Layer 13 of a small transformer language model trained on English Wikipedia (24 layers, counted from 0, width 64).
A neuron adds its activation times its output weights to the MLP's output. To switch it off is to set its activation to zero at one token and run the rest of the model.
A neuron's activation on a vector x is SiLU(gate . x) times (in . x), where the dot is the dot product.

Input weights of the MLP neurons that the questions are about. A number n stands for (n - 128) times 0.004.
n32 gate: 78, 130, 139, 127, 107, 165, 194, 153, 116, 90, 129, 149, 152, 6, 132, 171, 110, 100, 108, 81, 121, 179, 191, 193, 133, 156, 118, 155, 163, 161, 110, 213, 151, 138, 116, 105, 119, 117, 121, 167, 178, 189, 127, 70, 84, 164, 164, 105, 145, 125, 128, 124, 187, 218, 136, 155, 137, 36, 81, 126, 100, 48, 159, 47
n40 gate: 92, 121, 112, 127, 193, 108, 124, 87, 102, 112, 103, 137, 102, 135, 92, 96, 98, 131, 146, 173, 69, 113, 187, 58, 113, 98, 131, 123, 140, 64, 108, 136, 77, 78, 125, 179, 59, 190, 111, 173, 154, 186, 133, 145, 106, 180, 66, 174, 68, 110, 69, 141, 134, 102, 88, 148, 121, 130, 13, 152, 79, 118, 109, 127
n41 gate: 93, 192, 47, 96, 110, 139, 123, 95, 93, 125, 115, 114, 164, 133, 115, 136, 159, 168, 181, 104, 100, 125, 137, 142, 142, 222, 172, 82, 131, 104, 118, 183, 117, 184, 73, 118, 185, 132, 104, 122, 107, 152, 164, 104, 64, 186, 163, 106, 80, 118, 62, 199, 139, 191, 84, 148, 110, 85, 150, 103, 88, 98, 119, 54
n66 gate: 78, 82, 57, 80, 69, 103, 163, 90, 123, 188, 85, 133, 171, 84, 230, 195, 233, 106, 103, 222, 146, 93, 148, 116, 178, 159, 108, 142, 104, 118, 51, 175, 87, 84, 83, 62, 117, 104, 90, 126, 179, 115, 126, 86, 126, 136, 127, 139, 113, 81, 72, 152, 157, 118, 134, 106, 185, 143, 193, 105, 138, 178, 205, 123
n91 gate: 112, 60, 124, 128, 159, 67, 124, 112, 163, 165, 157, 114, 115, 92, 125, 114, 102, 177, 154, 103, 85, 147, 87, 176, 188, 100, 136, 70, 58, 165, 129, 108, 132, 116, 132, 87, 138, 132, 142, 119, 65, 118, 161, 184, 155, 164, 117, 182, 100, 131, 128, 151, 33, 128, 82, 143, 144, 134, 136, 97, 137, 182, 120, 85
n121 gate: 117, 126, 173, 132, 108, 144, 126, 176, 105, 132, 176, 133, 82, 216, 101, 96, 147, 166, 65, 136, 92, 126, 67, 80, 68, 105, 163, 99, 17, 179, 213, 116, 76, 99, 132, 133, 47, 116, 141, 177, 130, 152, 98, 119, 147, 81, 141, 116, 58, 80, 106, 125, 43, 149, 157, 111, 171, 146, 93, 109, 131, 162, 97, 136
n133 gate: 26, 84, 145, 140, 153, 90, 164, 145, 96, 77, 203, 79, 94, 217, 131, 83, 79, 149, 169, 94, 132, 124, 224, 166, 133, 101, 110, 151, 159, 153, 138, 116, 86, 30, 203, 104, 90, 114, 92, 132, 118, 183, 117, 125, 162, 183, 89, 92, 183, 107, 206, 185, 139, 197, 68, 62, 51, 118, 148, 131, 110, 88, 52, 89
n138 gate: 168, 182, 58, 121, 83, 104, 113, 127, 114, 133, 140, 105, 168, 147, 172, 149, 134, 177, 103, 113, 71, 72, 88, 82, 99, 79, 138, 181, 102, 160, 129, 196, 146, 167, 142, 84, 145, 95, 110, 150, 148, 202, 123, 132, 148, 108, 123, 152, 111, 58, 156, 109, 144, 152, 129, 156, 155, 69, 116, 71, 153, 141, 168, 186
n159 gate: 90, 76, 93, 95, 178, 134, 139, 132, 124, 164, 110, 152, 134, 125, 141, 145, 153, 166, 221, 176, 110, 163, 79, 160, 140, 147, 143, 146, 90, 92, 96, 125, 111, 82, 219, 192, 146, 103, 137, 145, 163, 124, 78, 170, 121, 166, 124, 143, 83, 139, 165, 206, 139, 114, 105, 151, 174, 99, 216, 42, 123, 116, 131, 101
n176 gate: 67, 147, 83, 119, 184, 129, 112, 118, 163, 96, 104, 167, 162, 157, 75, 89, 125, 81, 160, 179, 84, 156, 106, 103, 129, 160, 104, 69, 122, 91, 183, 166, 142, 131, 136, 86, 75, 97, 163, 68, 127, 135, 116, 88, 125, 128, 142, 105, 125, 133, 102, 176, 168, 144, 131, 65, 124, 168, 143, 136, 97, 89, 153, 147
n185 gate: 90, 108, 148, 109, 30, 162, 107, 152, 64, 123, 147, 145, 96, 94, 109, 143, 99, 162, 117, 179, 149, 146, 152, 159, 103, 146, 123, 129, 112, 138, 206, 175, 97, 95, 124, 70, 37, 144, 133, 74, 171, 170, 102, 109, 111, 171, 132, 112, 182, 119, 146, 139, 72, 196, 119, 188, 126, 144, 192, 121, 152, 134, 116, 138
n32 in: 116, 158, 121, 107, 124, 99, 105, 115, 174, 167, 105, 82, 122, 93, 117, 163, 131, 132, 145, 153, 146, 141, 69, 166, 98, 97, 110, 120, 177, 108, 142, 127, 92, 70, 105, 156, 154, 72, 107, 157, 88, 131, 176, 83, 159, 94, 140, 91, 180, 96, 76, 179, 115, 150, 97, 145, 156, 137, 89, 162, 146, 87, 164, 52
n40 in: 114, 174, 106, 175, 153, 108, 120, 146, 117, 62, 123, 157, 165, 73, 168, 116, 73, 140, 98, 126, 107, 72, 138, 113, 57, 150, 113, 70, 172, 89, 115, 154, 120, 104, 74, 130, 119, 160, 119, 138, 124, 95, 175, 135, 89, 198, 107, 160, 202, 152, 135, 78, 87, 138, 164, 159, 179, 139, 186, 113, 133, 104, 110, 194
n41 in: 125, 166, 99, 185, 79, 35, 159, 121, 152, 133, 167, 101, 120, 230, 144, 125, 78, 57, 121, 65, 139, 98, 166, 121, 114, 115, 118, 119, 186, 183, 112, 116, 162, 114, 147, 142, 37, 109, 165, 149, 157, 123, 71, 82, 122, 48, 82, 122, 163, 167, 144, 106, 91, 94, 111, 126, 133, 199, 109, 88, 144, 129, 81, 96
n66 in: 89, 111, 135, 177, 132, 141, 69, 142, 189, 112, 115, 121, 115, 130, 176, 123, 100, 136, 84, 144, 82, 178, 126, 120, 112, 108, 123, 106, 162, 119, 94, 137, 69, 127, 123, 141, 147, 162, 147, 127, 130, 147, 150, 114, 158, 61, 104, 47, 104, 139, 141, 98, 49, 131, 121, 97, 201, 136, 154, 64, 105, 83, 48, 200
n91 in: 113, 101, 117, 159, 147, 117, 176, 135, 159, 129, 167, 158, 143, 110, 133, 181, 167, 140, 134, 103, 117, 123, 128, 130, 135, 114, 173, 181, 121, 130, 117, 129, 111, 121, 126, 153, 167, 181, 160, 182, 76, 125, 161, 163, 116, 150, 157, 92, 147, 129, 79, 136, 169, 118, 69, 157, 137, 112, 153, 148, 73, 155, 72, 156
n121 in: 114, 115, 126, 159, 175, 105, 70, 106, 155, 131, 84, 91, 140, 103, 124, 126, 108, 102, 92, 100, 130, 88, 115, 180, 122, 203, 77, 81, 164, 154, 183, 146, 126, 98, 116, 75, 30, 156, 106, 129, 100, 183, 159, 201, 115, 108, 90, 105, 178, 119, 65, 154, 140, 85, 61, 175, 59, 92, 200, 138, 120, 125, 89, 100
n133 in: 146, 87, 129, 117, 170, 194, 200, 75, 140, 84, 129, 63, 172, 140, 78, 156, 195, 156, 72, 157, 130, 174, 101, 106, 155, 143, 103, 164, 167, 113, 148, 130, 102, 141, 152, 98, 36, 119, 58, 143, 173, 193, 148, 151, 167, 105, 103, 155, 161, 146, 165, 181, 105, 105, 97, 77, 165, 82, 136, 141, 119, 106, 119, 161
n138 in: 123, 129, 106, 135, 185, 81, 80, 179, 130, 120, 103, 136, 120, 135, 92, 165, 181, 170, 104, 181, 176, 146, 89, 151, 160, 171, 155, 84, 177, 143, 126, 138, 141, 109, 179, 156, 97, 123, 127, 105, 150, 87, 133, 182, 77, 159, 201, 181, 97, 71, 132, 166, 106, 129, 122, 146, 119, 106, 105, 149, 103, 137, 153, 136
n159 in: 129, 138, 123, 109, 162, 88, 203, 127, 147, 99, 102, 99, 98, 151, 165, 90, 105, 153, 151, 131, 101, 82, 90, 151, 120, 157, 150, 116, 120, 156, 165, 104, 149, 141, 155, 161, 85, 140, 94, 76, 170, 169, 125, 157, 124, 123, 106, 181, 121, 54, 103, 176, 85, 127, 171, 90, 126, 131, 103, 154, 151, 104, 103, 196
n176 in: 198, 108, 102, 154, 75, 124, 111, 184, 127, 133, 147, 113, 133, 119, 220, 126, 120, 101, 151, 112, 84, 72, 131, 148, 109, 100, 133, 114, 142, 106, 117, 118, 153, 68, 105, 131, 152, 124, 152, 124, 144, 56, 132, 79, 129, 146, 97, 125, 172, 167, 135, 105, 125, 128, 109, 60, 154, 137, 148, 140, 110, 126, 149, 155
n185 in: 132, 189, 108, 132, 112, 114, 138, 138, 198, 130, 104, 54, 202, 137, 123, 94, 99, 141, 135, 69, 124, 101, 156, 136, 154, 162, 61, 97, 130, 96, 114, 43, 173, 108, 141, 67, 161, 102, 164, 106, 93, 117, 109, 214, 105, 130, 170, 159, 143, 138, 141, 110, 147, 78, 136, 125, 97, 107, 141, 136, 118, 99, 141, 142

Output weights of the MLP neurons that the questions are about. A number n stands for (n - 128) times 0.0021.
n32: 90, 121, 97, 133, 150, 108, 161, 211, 154, 115, 182, 128, 165, 182, 142, 95, 180, 108, 132, 166, 146, 21, 84, 145, 117, 82, 208, 136, 130, 106, 104, 62, 129, 106, 110, 129, 153, 155, 117, 120, 66, 78, 116, 179, 121, 134, 126, 162, 137, 126, 108, 83, 130, 87, 127, 157, 138, 110, 196, 117, 115, 143, 177, 184
n40: 98, 175, 117, 159, 104, 127, 104, 134, 122, 180, 81, 71, 117, 143, 162, 122, 92, 159, 138, 135, 115, 144, 107, 129, 94, 197, 137, 175, 154, 126, 104, 165, 105, 141, 173, 108, 153, 166, 102, 99, 160, 176, 100, 73, 103, 86, 141, 101, 81, 119, 173, 118, 151, 186, 152, 82, 124, 166, 111, 165, 109, 97, 71, 219
n41: 108, 124, 242, 144, 186, 93, 126, 138, 135, 127, 141, 62, 111, 135, 62, 93, 154, 107, 182, 118, 101, 174, 88, 119, 86, 107, 179, 162, 209, 141, 119, 141, 114, 136, 155, 145, 149, 138, 179, 37, 158, 79, 155, 88, 138, 183, 154, 135, 15, 120, 110, 95, 87, 103, 143, 138, 175, 154, 122, 162, 105, 163, 118, 110
n66: 67, 162, 93, 125, 75, 112, 123, 70, 146, 124, 157, 135, 116, 123, 76, 154, 74, 158, 122, 126, 106, 144, 102, 127, 175, 164, 152, 176, 50, 110, 121, 160, 103, 131, 213, 100, 138, 175, 119, 116, 154, 72, 137, 149, 77, 145, 104, 108, 111, 112, 55, 136, 136, 101, 115, 163, 98, 73, 61, 188, 74, 168, 166, 122
n91: 107, 128, 116, 125, 58, 144, 143, 117, 134, 141, 112, 111, 128, 71, 161, 105, 112, 108, 125, 68, 104, 147, 122, 115, 126, 129, 170, 151, 74, 125, 104, 154, 178, 96, 200, 109, 121, 121, 87, 101, 117, 60, 103, 178, 64, 157, 134, 128, 93, 135, 132, 158, 194, 107, 148, 157, 177, 134, 148, 141, 124, 111, 121, 131
n121: 131, 136, 88, 160, 56, 207, 134, 59, 104, 149, 136, 56, 155, 130, 43, 162, 215, 166, 151, 183, 121, 118, 114, 139, 49, 46, 124, 63, 86, 170, 143, 161, 139, 137, 98, 123, 72, 125, 158, 160, 130, 123, 182, 146, 193, 95, 159, 157, 152, 111, 100, 99, 149, 105, 133, 124, 129, 125, 115, 99, 83, 56, 101, 139
n133: 119, 143, 35, 152, 105, 122, 153, 185, 175, 165, 145, 99, 152, 120, 226, 161, 71, 141, 177, 148, 169, 147, 120, 91, 168, 113, 159, 146, 99, 105, 110, 108, 101, 100, 153, 130, 77, 101, 144, 135, 90, 77, 169, 139, 143, 108, 41, 106, 127, 184, 92, 31, 76, 123, 51, 59, 156, 146, 129, 83, 99, 159, 148, 104
n138: 112, 120, 84, 127, 172, 156, 140, 108, 134, 132, 176, 130, 132, 119, 134, 104, 91, 173, 119, 128, 154, 175, 111, 119, 121, 177, 152, 116, 166, 144, 191, 112, 144, 119, 172, 171, 118, 122, 62, 109, 106, 170, 172, 105, 187, 118, 125, 63, 139, 94, 73, 153, 98, 145, 98, 114, 116, 75, 144, 251, 134, 184, 121, 112
n159: 182, 160, 142, 169, 159, 88, 110, 76, 85, 104, 167, 155, 84, 65, 112, 127, 111, 170, 134, 132, 133, 145, 74, 169, 73, 111, 119, 106, 122, 113, 58, 110, 160, 118, 104, 145, 165, 148, 197, 165, 135, 88, 191, 162, 125, 91, 114, 134, 133, 54, 117, 134, 120, 203, 156, 153, 138, 106, 132, 105, 99, 79, 133, 143
n176: 53, 168, 141, 149, 138, 136, 78, 107, 55, 134, 99, 169, 118, 119, 95, 70, 186, 123, 190, 96, 130, 141, 105, 150, 156, 93, 105, 114, 157, 106, 124, 131, 116, 163, 119, 118, 106, 139, 82, 151, 94, 123, 168, 140, 163, 155, 124, 135, 172, 132, 111, 119, 197, 189, 59, 118, 76, 107, 122, 79, 131, 109, 100, 144
n185: 113, 157, 162, 70, 96, 65, 116, 138, 97, 94, 128, 171, 183, 172, 134, 114, 158, 105, 136, 89, 91, 100, 147, 161, 129, 216, 121, 111, 88, 163, 102, 128, 205, 83, 88, 101, 80, 78, 109, 222, 143, 147, 148, 188, 122, 123, 148, 155, 118, 151, 101, 77, 159, 148, 83, 109, 134, 144, 92, 135, 91, 144, 146, 88

Each question names a token from some text and the token that comes next. It shows the vector x that enters the MLP there. A number n stands for (n - 128) times 0.035.

Then comes g, the gradient of the next token's log-probability with respect to the MLP's output, scaled to length 1. A neuron's effect is roughly proportional to its activation times (output weights . g). A number n stands for (n - 128) times 0.004.

"y", then "s"
x: 92, 116, 127, 103, 95, 154, 119, 158, 135, 160, 95, 83, 101, 125, 75, 159, 134, 51, 114, 37, 98, 90, 167, 103, 113, 164, 137, 170, 181, 112, 157, 100, 115, 124, 95, 137, 172, 17, 113, 131, 91, 126, 105, 143, 80, 112, 134, 80, 164, 142, 147, 132, 154, 54, 87, 104, 93, 112, 184, 143, 106, 114, 106, 113
g: 141, 105, 115, 162, 125, 117, 64, 106, 142, 183, 99, 126, 126, 157, 144, 98, 88, 104, 165, 159, 152, 168, 88, 221, 154, 138, 106, 125, 156, 77, 94, 100, 77, 125, 104, 170, 130, 92, 144, 167, 92, 122, 145, 113, 132, 105, 120, 165, 77, 75, 139, 153, 137, 118, 139, 101, 123, 133, 92, 68, 177, 128, 132, 135
Switching off which neuron hurts the next token most? n159

" ", then " |"
x: 184, 196, 163, 136, 160, 136, 113, 158, 141, 117, 162, 101, 119, 52, 38, 148, 109, 120, 86, 129, 163, 150, 152, 116, 116, 93, 134, 188, 110, 136, 191, 46, 161, 152, 96, 98, 123, 98, 79, 112, 158, 92, 95, 105, 153, 134, 137, 122, 150, 112, 137, 125, 135, 121, 157, 125, 182, 122, 137, 124, 129, 152, 96, 225
g: 72, 163, 128, 99, 94, 126, 152, 203, 162, 100, 60, 149, 76, 136, 123, 137, 114, 96, 130, 125, 146, 182, 147, 143, 137, 114, 103, 155, 176, 146, 167, 127, 152, 112, 98, 95, 143, 151, 156, 149, 120, 151, 139, 142, 124, 189, 89, 51, 67, 120, 136, 124, 108, 128, 131, 156, 81, 144, 127, 137, 63, 142, 145, 123
Switching off which neuron hurts the next token most? n121

"-", then " December"
x: 146, 68, 111, 110, 149, 81, 59, 155, 183, 134, 153, 138, 123, 51, 88, 89, 24, 134, 146, 124, 159, 108, 175, 59, 139, 163, 92, 176, 146, 128, 131, 98, 152, 147, 103, 148, 97, 135, 123, 115, 150, 133, 44, 130, 88, 103, 103, 138, 145, 70, 139, 91, 144, 95, 119, 154, 147, 126, 162, 100, 87, 150, 151, 164
g: 119, 90, 144, 123, 166, 81, 124, 179, 148, 157, 108, 134, 200, 130, 155, 114, 141, 134, 86, 143, 156, 95, 119, 150, 96, 145, 79, 114, 113, 123, 143, 119, 158, 73, 165, 98, 123, 135, 114, 146, 145, 197, 147, 81, 109, 155, 186, 92, 130, 129, 149, 145, 133, 197, 155, 154, 144, 77, 146, 104, 153, 69, 80, 112
Which two neurons, each switched off alone, lower its probability most, in order? n40, n185

"ed", then " at"
x: 149, 125, 70, 91, 162, 139, 78, 153, 170, 143, 137, 116, 112, 97, 141, 168, 52, 132, 80, 102, 147, 133, 173, 90, 216, 100, 152, 133, 183, 158, 111, 115, 140, 155, 83, 137, 123, 141, 111, 136, 117, 216, 89, 188, 69, 139, 104, 140, 179, 84, 109, 161, 118, 126, 152, 79, 113, 112, 112, 148, 145, 136, 160, 115
g: 118, 150, 117, 171, 158, 177, 76, 143, 198, 125, 138, 127, 93, 124, 137, 180, 143, 101, 117, 99, 138, 105, 121, 146, 72, 124, 131, 113, 146, 171, 176, 129, 141, 144, 145, 161, 161, 71, 141, 176, 180, 98, 74, 137, 146, 131, 102, 107, 93, 97, 112, 205, 142, 126, 151, 122, 137, 169, 183, 155, 160, 164, 113, 144
Switching off which neuron hurts the next token most? n138

"om", then "ant"
x: 123, 148, 155, 166, 95, 149, 90, 158, 136, 130, 156, 113, 78, 100, 106, 123, 134, 126, 117, 89, 118, 167, 91, 138, 145, 162, 206, 105, 224, 183, 102, 144, 184, 126, 97, 149, 183, 124, 92, 116, 149, 117, 129, 116, 111, 95, 144, 97, 160, 130, 152, 63, 73, 57, 83, 80, 135, 99, 132, 129, 77, 124, 85, 53
g: 134, 114, 150, 153, 77, 121, 93, 90, 136, 148, 204, 161, 120, 147, 154, 142, 113, 120, 113, 133, 106, 148, 110, 120, 164, 125, 212, 155, 97, 131, 112, 86, 143, 167, 184, 126, 149, 51, 128, 137, 124, 161, 152, 119, 170, 124, 120, 116, 133, 130, 163, 124, 100, 106, 189, 173, 52, 117, 175, 149, 138, 149, 150, 147
Switching off which neuron hurts the next token most? n32

"ach", then "),"
x: 104, 196, 61, 107, 134, 134, 80, 164, 220, 86, 156, 137, 111, 133, 84, 88, 66, 50, 90, 160, 127, 147, 93, 83, 150, 87, 126, 143, 147, 168, 123, 114, 169, 199, 111, 131, 114, 62, 135, 125, 113, 120, 104, 130, 77, 97, 146, 138, 144, 79, 152, 133, 127, 118, 129, 96, 138, 72, 92, 160, 150, 103, 125, 96
g: 170, 113, 171, 136, 158, 100, 103, 85, 133, 131, 153, 140, 156, 167, 187, 146, 78, 150, 157, 127, 129, 162, 178, 83, 98, 167, 124, 155, 120, 146, 111, 162, 96, 29, 135, 113, 173, 131, 129, 120, 116, 136, 112, 144, 123, 116, 170, 129, 157, 131, 141, 178, 57, 124, 169, 97, 112, 101, 99, 162, 135, 121, 179, 145
Switching off which neuron hurts the next token most? n176

" –", then " October"
x: 130, 112, 100, 119, 156, 104, 118, 171, 184, 167, 132, 145, 56, 84, 121, 150, 101, 151, 126, 105, 216, 127, 138, 138, 120, 189, 66, 183, 115, 110, 168, 105, 137, 133, 65, 153, 60, 82, 62, 129, 82, 207, 98, 113, 135, 113, 126, 159, 166, 124, 153, 160, 138, 95, 122, 107, 151, 136, 169, 143, 103, 167, 161, 112
g: 149, 65, 157, 65, 138, 97, 89, 177, 177, 167, 115, 81, 138, 126, 131, 112, 150, 117, 133, 125, 128, 131, 133, 184, 109, 142, 118, 105, 103, 119, 147, 152, 165, 144, 119, 114, 91, 131, 147, 136, 201, 143, 143, 107, 97, 105, 221, 108, 113, 134, 85, 157, 151, 117, 159, 135, 128, 134, 110, 54, 167, 85, 129, 102
Switching off which neuron hurts the next token most? n66

" ", then "17"
x: 146, 144, 138, 163, 145, 145, 166, 161, 105, 123, 148, 111, 178, 78, 73, 127, 115, 192, 135, 139, 158, 187, 136, 99, 182, 159, 124, 125, 109, 100, 141, 46, 198, 163, 62, 122, 201, 70, 81, 137, 124, 143, 123, 111, 189, 139, 141, 147, 178, 135, 88, 130, 161, 126, 131, 117, 154, 122, 103, 142, 124, 165, 123, 130
g: 117, 105, 136, 94, 158, 136, 132, 58, 125, 148, 118, 131, 101, 129, 62, 137, 59, 151, 120, 139, 140, 155, 121, 184, 135, 162, 123, 126, 155, 151, 137, 158, 141, 86, 166, 137, 118, 64, 119, 83, 141, 126, 154, 91, 144, 123, 66, 138, 99, 134, 126, 125, 151, 80, 183, 185, 140, 57, 145, 178, 137, 167, 112, 126
Switching off which neuron hurts the next token most? n66

" al", then "ong"
x: 104, 172, 139, 166, 172, 169, 94, 165, 94, 176, 117, 149, 104, 91, 132, 132, 117, 142, 109, 148, 98, 81, 157, 87, 169, 82, 149, 142, 150, 118, 141, 110, 116, 194, 61, 141, 156, 49, 90, 129, 138, 196, 64, 112, 168, 122, 67, 135, 184, 129, 128, 90, 151, 178, 104, 191, 108, 151, 187, 128, 115, 124, 143, 165
g: 172, 128, 127, 157, 166, 147, 62, 68, 119, 102, 173, 87, 98, 147, 159, 222, 117, 145, 93, 129, 173, 95, 146, 138, 80, 75, 93, 131, 126, 104, 120, 90, 117, 95, 123, 98, 137, 156, 140, 102, 99, 177, 87, 95, 123, 98, 141, 72, 90, 153, 135, 120, 112, 99, 141, 125, 106, 163, 118, 149, 112, 99, 134, 140
Switching off which neuron hurts the next token most? n185

" C", then "ast"
x: 174, 121, 189, 98, 154, 135, 111, 91, 111, 141, 77, 127, 170, 108, 113, 150, 119, 159, 80, 121, 118, 131, 91, 88, 131, 109, 166, 118, 173, 121, 171, 91, 165, 152, 77, 163, 188, 76, 139, 116, 97, 174, 71, 134, 121, 208, 147, 89, 185, 154, 117, 107, 177, 109, 80, 162, 130, 147, 128, 87, 96, 130, 69, 147
g: 106, 77, 108, 133, 134, 116, 161, 163, 140, 160, 144, 120, 162, 125, 121, 176, 106, 92, 133, 125, 118, 122, 90, 124, 143, 109, 70, 116, 119, 203, 150, 140, 93, 101, 123, 141, 116, 154, 103, 143, 100, 138, 137, 115, 165, 160, 138, 94, 191, 237, 130, 112, 84, 127, 105, 151, 99, 124, 202, 110, 161, 121, 116, 82
Switching off which neuron hurts the next token most? n41

" S", then "am"
x: 149, 154, 208, 145, 132, 113, 64, 74, 132, 136, 80, 132, 142, 92, 102, 148, 144, 144, 39, 96, 128, 149, 104, 89, 169, 130, 146, 157, 189, 104, 122, 110, 136, 162, 97, 145, 131, 42, 158, 138, 113, 135, 52, 107, 125, 150, 135, 126, 195, 156, 152, 111, 189, 122, 124, 172, 122, 118, 150, 150, 108, 126, 68, 139
g: 101, 144, 119, 85, 108, 168, 146, 169, 130, 151, 134, 152, 162, 128, 146, 124, 183, 104, 77, 82, 126, 111, 93, 61, 128, 129, 118, 162, 106, 135, 126, 126, 152, 137, 148, 102, 123, 112, 111, 29, 137, 155, 159, 160, 170, 96, 114, 78, 157, 205, 99, 103, 167, 118, 132, 140, 114, 111, 119, 147, 149, 61, 131, 108
Which neuron, switched off, raises the next token's probability most? n159

"e", then " of"
x: 92, 149, 49, 104, 154, 124, 165, 108, 160, 105, 119, 128, 123, 120, 106, 194, 46, 126, 95, 128, 167, 177, 128, 128, 197, 68, 155, 176, 165, 115, 200, 124, 108, 171, 92, 111, 169, 126, 58, 117, 96, 176, 80, 169, 111, 156, 138, 166, 131, 117, 93, 150, 162, 85, 111, 114, 89, 115, 105, 150, 151, 120, 149, 107
g: 151, 117, 94, 156, 182, 191, 124, 105, 132, 132, 115, 176, 140, 79, 59, 162, 171, 151, 90, 186, 117, 96, 129, 105, 186, 121, 120, 140, 75, 100, 184, 167, 145, 128, 126, 176, 132, 121, 111, 158, 141, 76, 129, 105, 147, 69, 159, 129, 147, 134, 116, 146, 130, 138, 97, 158, 53, 137, 124, 132, 118, 135, 128, 128
Switching off which neuron hurts the next token most? n41

"z", then "e"
x: 181, 117, 141, 139, 169, 140, 116, 100, 141, 121, 90, 126, 54, 132, 107, 55, 218, 186, 118, 137, 169, 190, 126, 130, 111, 108, 200, 143, 185, 127, 117, 143, 207, 130, 103, 109, 136, 65, 124, 127, 133, 89, 149, 157, 93, 93, 132, 121, 170, 149, 136, 93, 147, 99, 113, 184, 181, 97, 142, 124, 88, 97, 73, 133
g: 98, 89, 103, 121, 54, 97, 129, 60, 150, 120, 85, 89, 158, 168, 102, 95, 153, 105, 129, 156, 155, 177, 115, 131, 101, 168, 128, 155, 108, 115, 124, 93, 123, 108, 100, 100, 135, 125, 134, 113, 78, 83, 108, 74, 70, 144, 81, 136, 141, 98, 135, 173, 146, 137, 155, 86, 114, 81, 150, 84, 163, 89, 108, 130
Switching off which neuron hurts the next token most? n138

"u", then "ard"
x: 202, 110, 219, 172, 97, 152, 126, 155, 114, 114, 110, 138, 97, 133, 109, 137, 168, 160, 114, 195, 127, 130, 140, 97, 128, 118, 168, 133, 195, 176, 172, 88, 149, 121, 113, 176, 177, 122, 140, 120, 137, 133, 109, 153, 39, 182, 68, 162, 195, 146, 83, 83, 111, 93, 111, 159, 121, 161, 114, 111, 120, 127, 149, 133
g: 104, 144, 128, 96, 115, 108, 130, 117, 60, 134, 144, 159, 171, 165, 105, 123, 146, 86, 166, 202, 143, 57, 120, 156, 125, 126, 124, 84, 85, 175, 161, 111, 81, 123, 141, 111, 138, 97, 133, 99, 172, 153, 124, 77, 102, 156, 192, 118, 139, 159, 120, 137, 127, 98, 125, 202, 160, 119, 84, 140, 114, 108, 153, 117
Which neuron, switched off, raises the next token's probability most? n185

"e", then " E"
x: 146, 109, 84, 164, 145, 83, 142, 105, 171, 116, 107, 170, 113, 117, 88, 202, 57, 103, 124, 118, 95, 130, 131, 142, 111, 121, 168, 189, 190, 124, 166, 100, 167, 146, 83, 161, 117, 132, 117, 58, 103, 118, 109, 180, 66, 152, 137, 144, 162, 135, 86, 115, 84, 63, 103, 117, 101, 175, 134, 158, 102, 194, 130, 128
g: 150, 88, 75, 42, 117, 131, 81, 116, 110, 116, 111, 172, 144, 137, 116, 71, 142, 139, 164, 83, 150, 117, 155, 180, 135, 127, 130, 132, 140, 104, 109, 137, 127, 111, 130, 170, 79, 111, 114, 86, 185, 99, 109, 91, 140, 158, 126, 119, 100, 140, 118, 110, 167, 61, 96, 156, 186, 126, 102, 93, 105, 127, 185, 150
Switching off which neuron hurts the next token most? n91

" f", then "ell"
x: 135, 153, 153, 127, 171, 191, 99, 159, 152, 140, 153, 141, 127, 129, 123, 130, 140, 162, 149, 136, 144, 139, 132, 71, 207, 118, 148, 120, 60, 122, 134, 101, 136, 127, 33, 149, 156, 113, 151, 125, 101, 195, 113, 94, 101, 150, 89, 132, 177, 156, 121, 157, 151, 56, 88, 133, 135, 135, 198, 145, 158, 159, 105, 115
g: 179, 95, 129, 137, 102, 97, 111, 151, 115, 103, 147, 148, 122, 166, 139, 68, 120, 99, 86, 133, 156, 125, 183, 121, 133, 178, 181, 101, 96, 144, 150, 96, 203, 135, 145, 125, 140, 167, 125, 100, 127, 105, 108, 146, 169, 126, 107, 137, 143, 89, 127, 114, 133, 70, 188, 154, 171, 157, 180, 122, 62, 87, 161, 142
Switching off which neuron hurts the next token most? n91

"os", then " A"
x: 173, 154, 76, 194, 124, 137, 88, 114, 98, 136, 129, 129, 83, 113, 99, 118, 161, 185, 95, 121, 151, 74, 101, 124, 134, 92, 213, 181, 143, 140, 150, 114, 191, 229, 114, 62, 81, 111, 150, 96, 118, 67, 81, 137, 128, 95, 130, 149, 173, 88, 123, 65, 92, 100, 118, 112, 122, 97, 145, 139, 100, 140, 113, 95
g: 110, 125, 115, 93, 157, 96, 107, 74, 146, 165, 145, 43, 143, 129, 97, 174, 125, 110, 134, 121, 123, 152, 146, 105, 85, 157, 151, 98, 36, 126, 170, 54, 140, 183, 169, 111, 115, 90, 150, 122, 151, 157, 134, 125, 109, 133, 198, 130, 116, 95, 132, 156, 152, 128, 133, 91, 159, 142, 131, 118, 149, 135, 110, 93
Switching off which neuron hurts the next token most? n138

"se", then " al"
x: 90, 159, 62, 113, 127, 128, 122, 122, 185, 134, 101, 81, 97, 118, 89, 140, 99, 74, 93, 115, 152, 165, 125, 74, 140, 112, 142, 189, 182, 141, 194, 134, 120, 120, 56, 83, 194, 131, 71, 105, 117, 157, 119, 178, 99, 162, 105, 161, 150, 123, 105, 165, 171, 96, 107, 110, 87, 116, 173, 179, 151, 129, 103, 130
g: 88, 124, 158, 64, 109, 104, 115, 135, 137, 113, 115, 163, 138, 133, 128, 136, 117, 154, 174, 127, 135, 136, 156, 195, 98, 144, 147, 131, 135, 112, 95, 76, 173, 147, 107, 144, 137, 163, 135, 144, 158, 116, 147, 150, 143, 135, 171, 100, 149, 91, 38, 152, 159, 127, 118, 144, 155, 44, 156, 138, 183, 133, 182, 74
Which neuron, switched off, raises the next token's probability most? n133

"-", then "6"
x: 161, 169, 128, 191, 133, 135, 123, 149, 187, 132, 134, 69, 111, 177, 56, 117, 111, 155, 107, 140, 170, 189, 98, 131, 176, 125, 73, 107, 137, 70, 133, 134, 200, 114, 105, 101, 185, 117, 131, 94, 150, 160, 133, 131, 129, 95, 108, 151, 152, 144, 160, 70, 133, 92, 69, 153, 196, 104, 165, 64, 106, 148, 120, 136
g: 168, 104, 180, 150, 121, 151, 168, 139, 47, 140, 162, 58, 116, 119, 138, 161, 115, 155, 160, 112, 186, 136, 169, 97, 77, 152, 106, 167, 136, 98, 124, 103, 110, 86, 169, 156, 92, 143, 94, 150, 120, 104, 104, 130, 177, 96, 142, 126, 93, 130, 113, 124, 135, 118, 128, 95, 132, 113, 146, 75, 70, 78, 148, 105
Which neuron, switched off, raises the next token's probability most? n133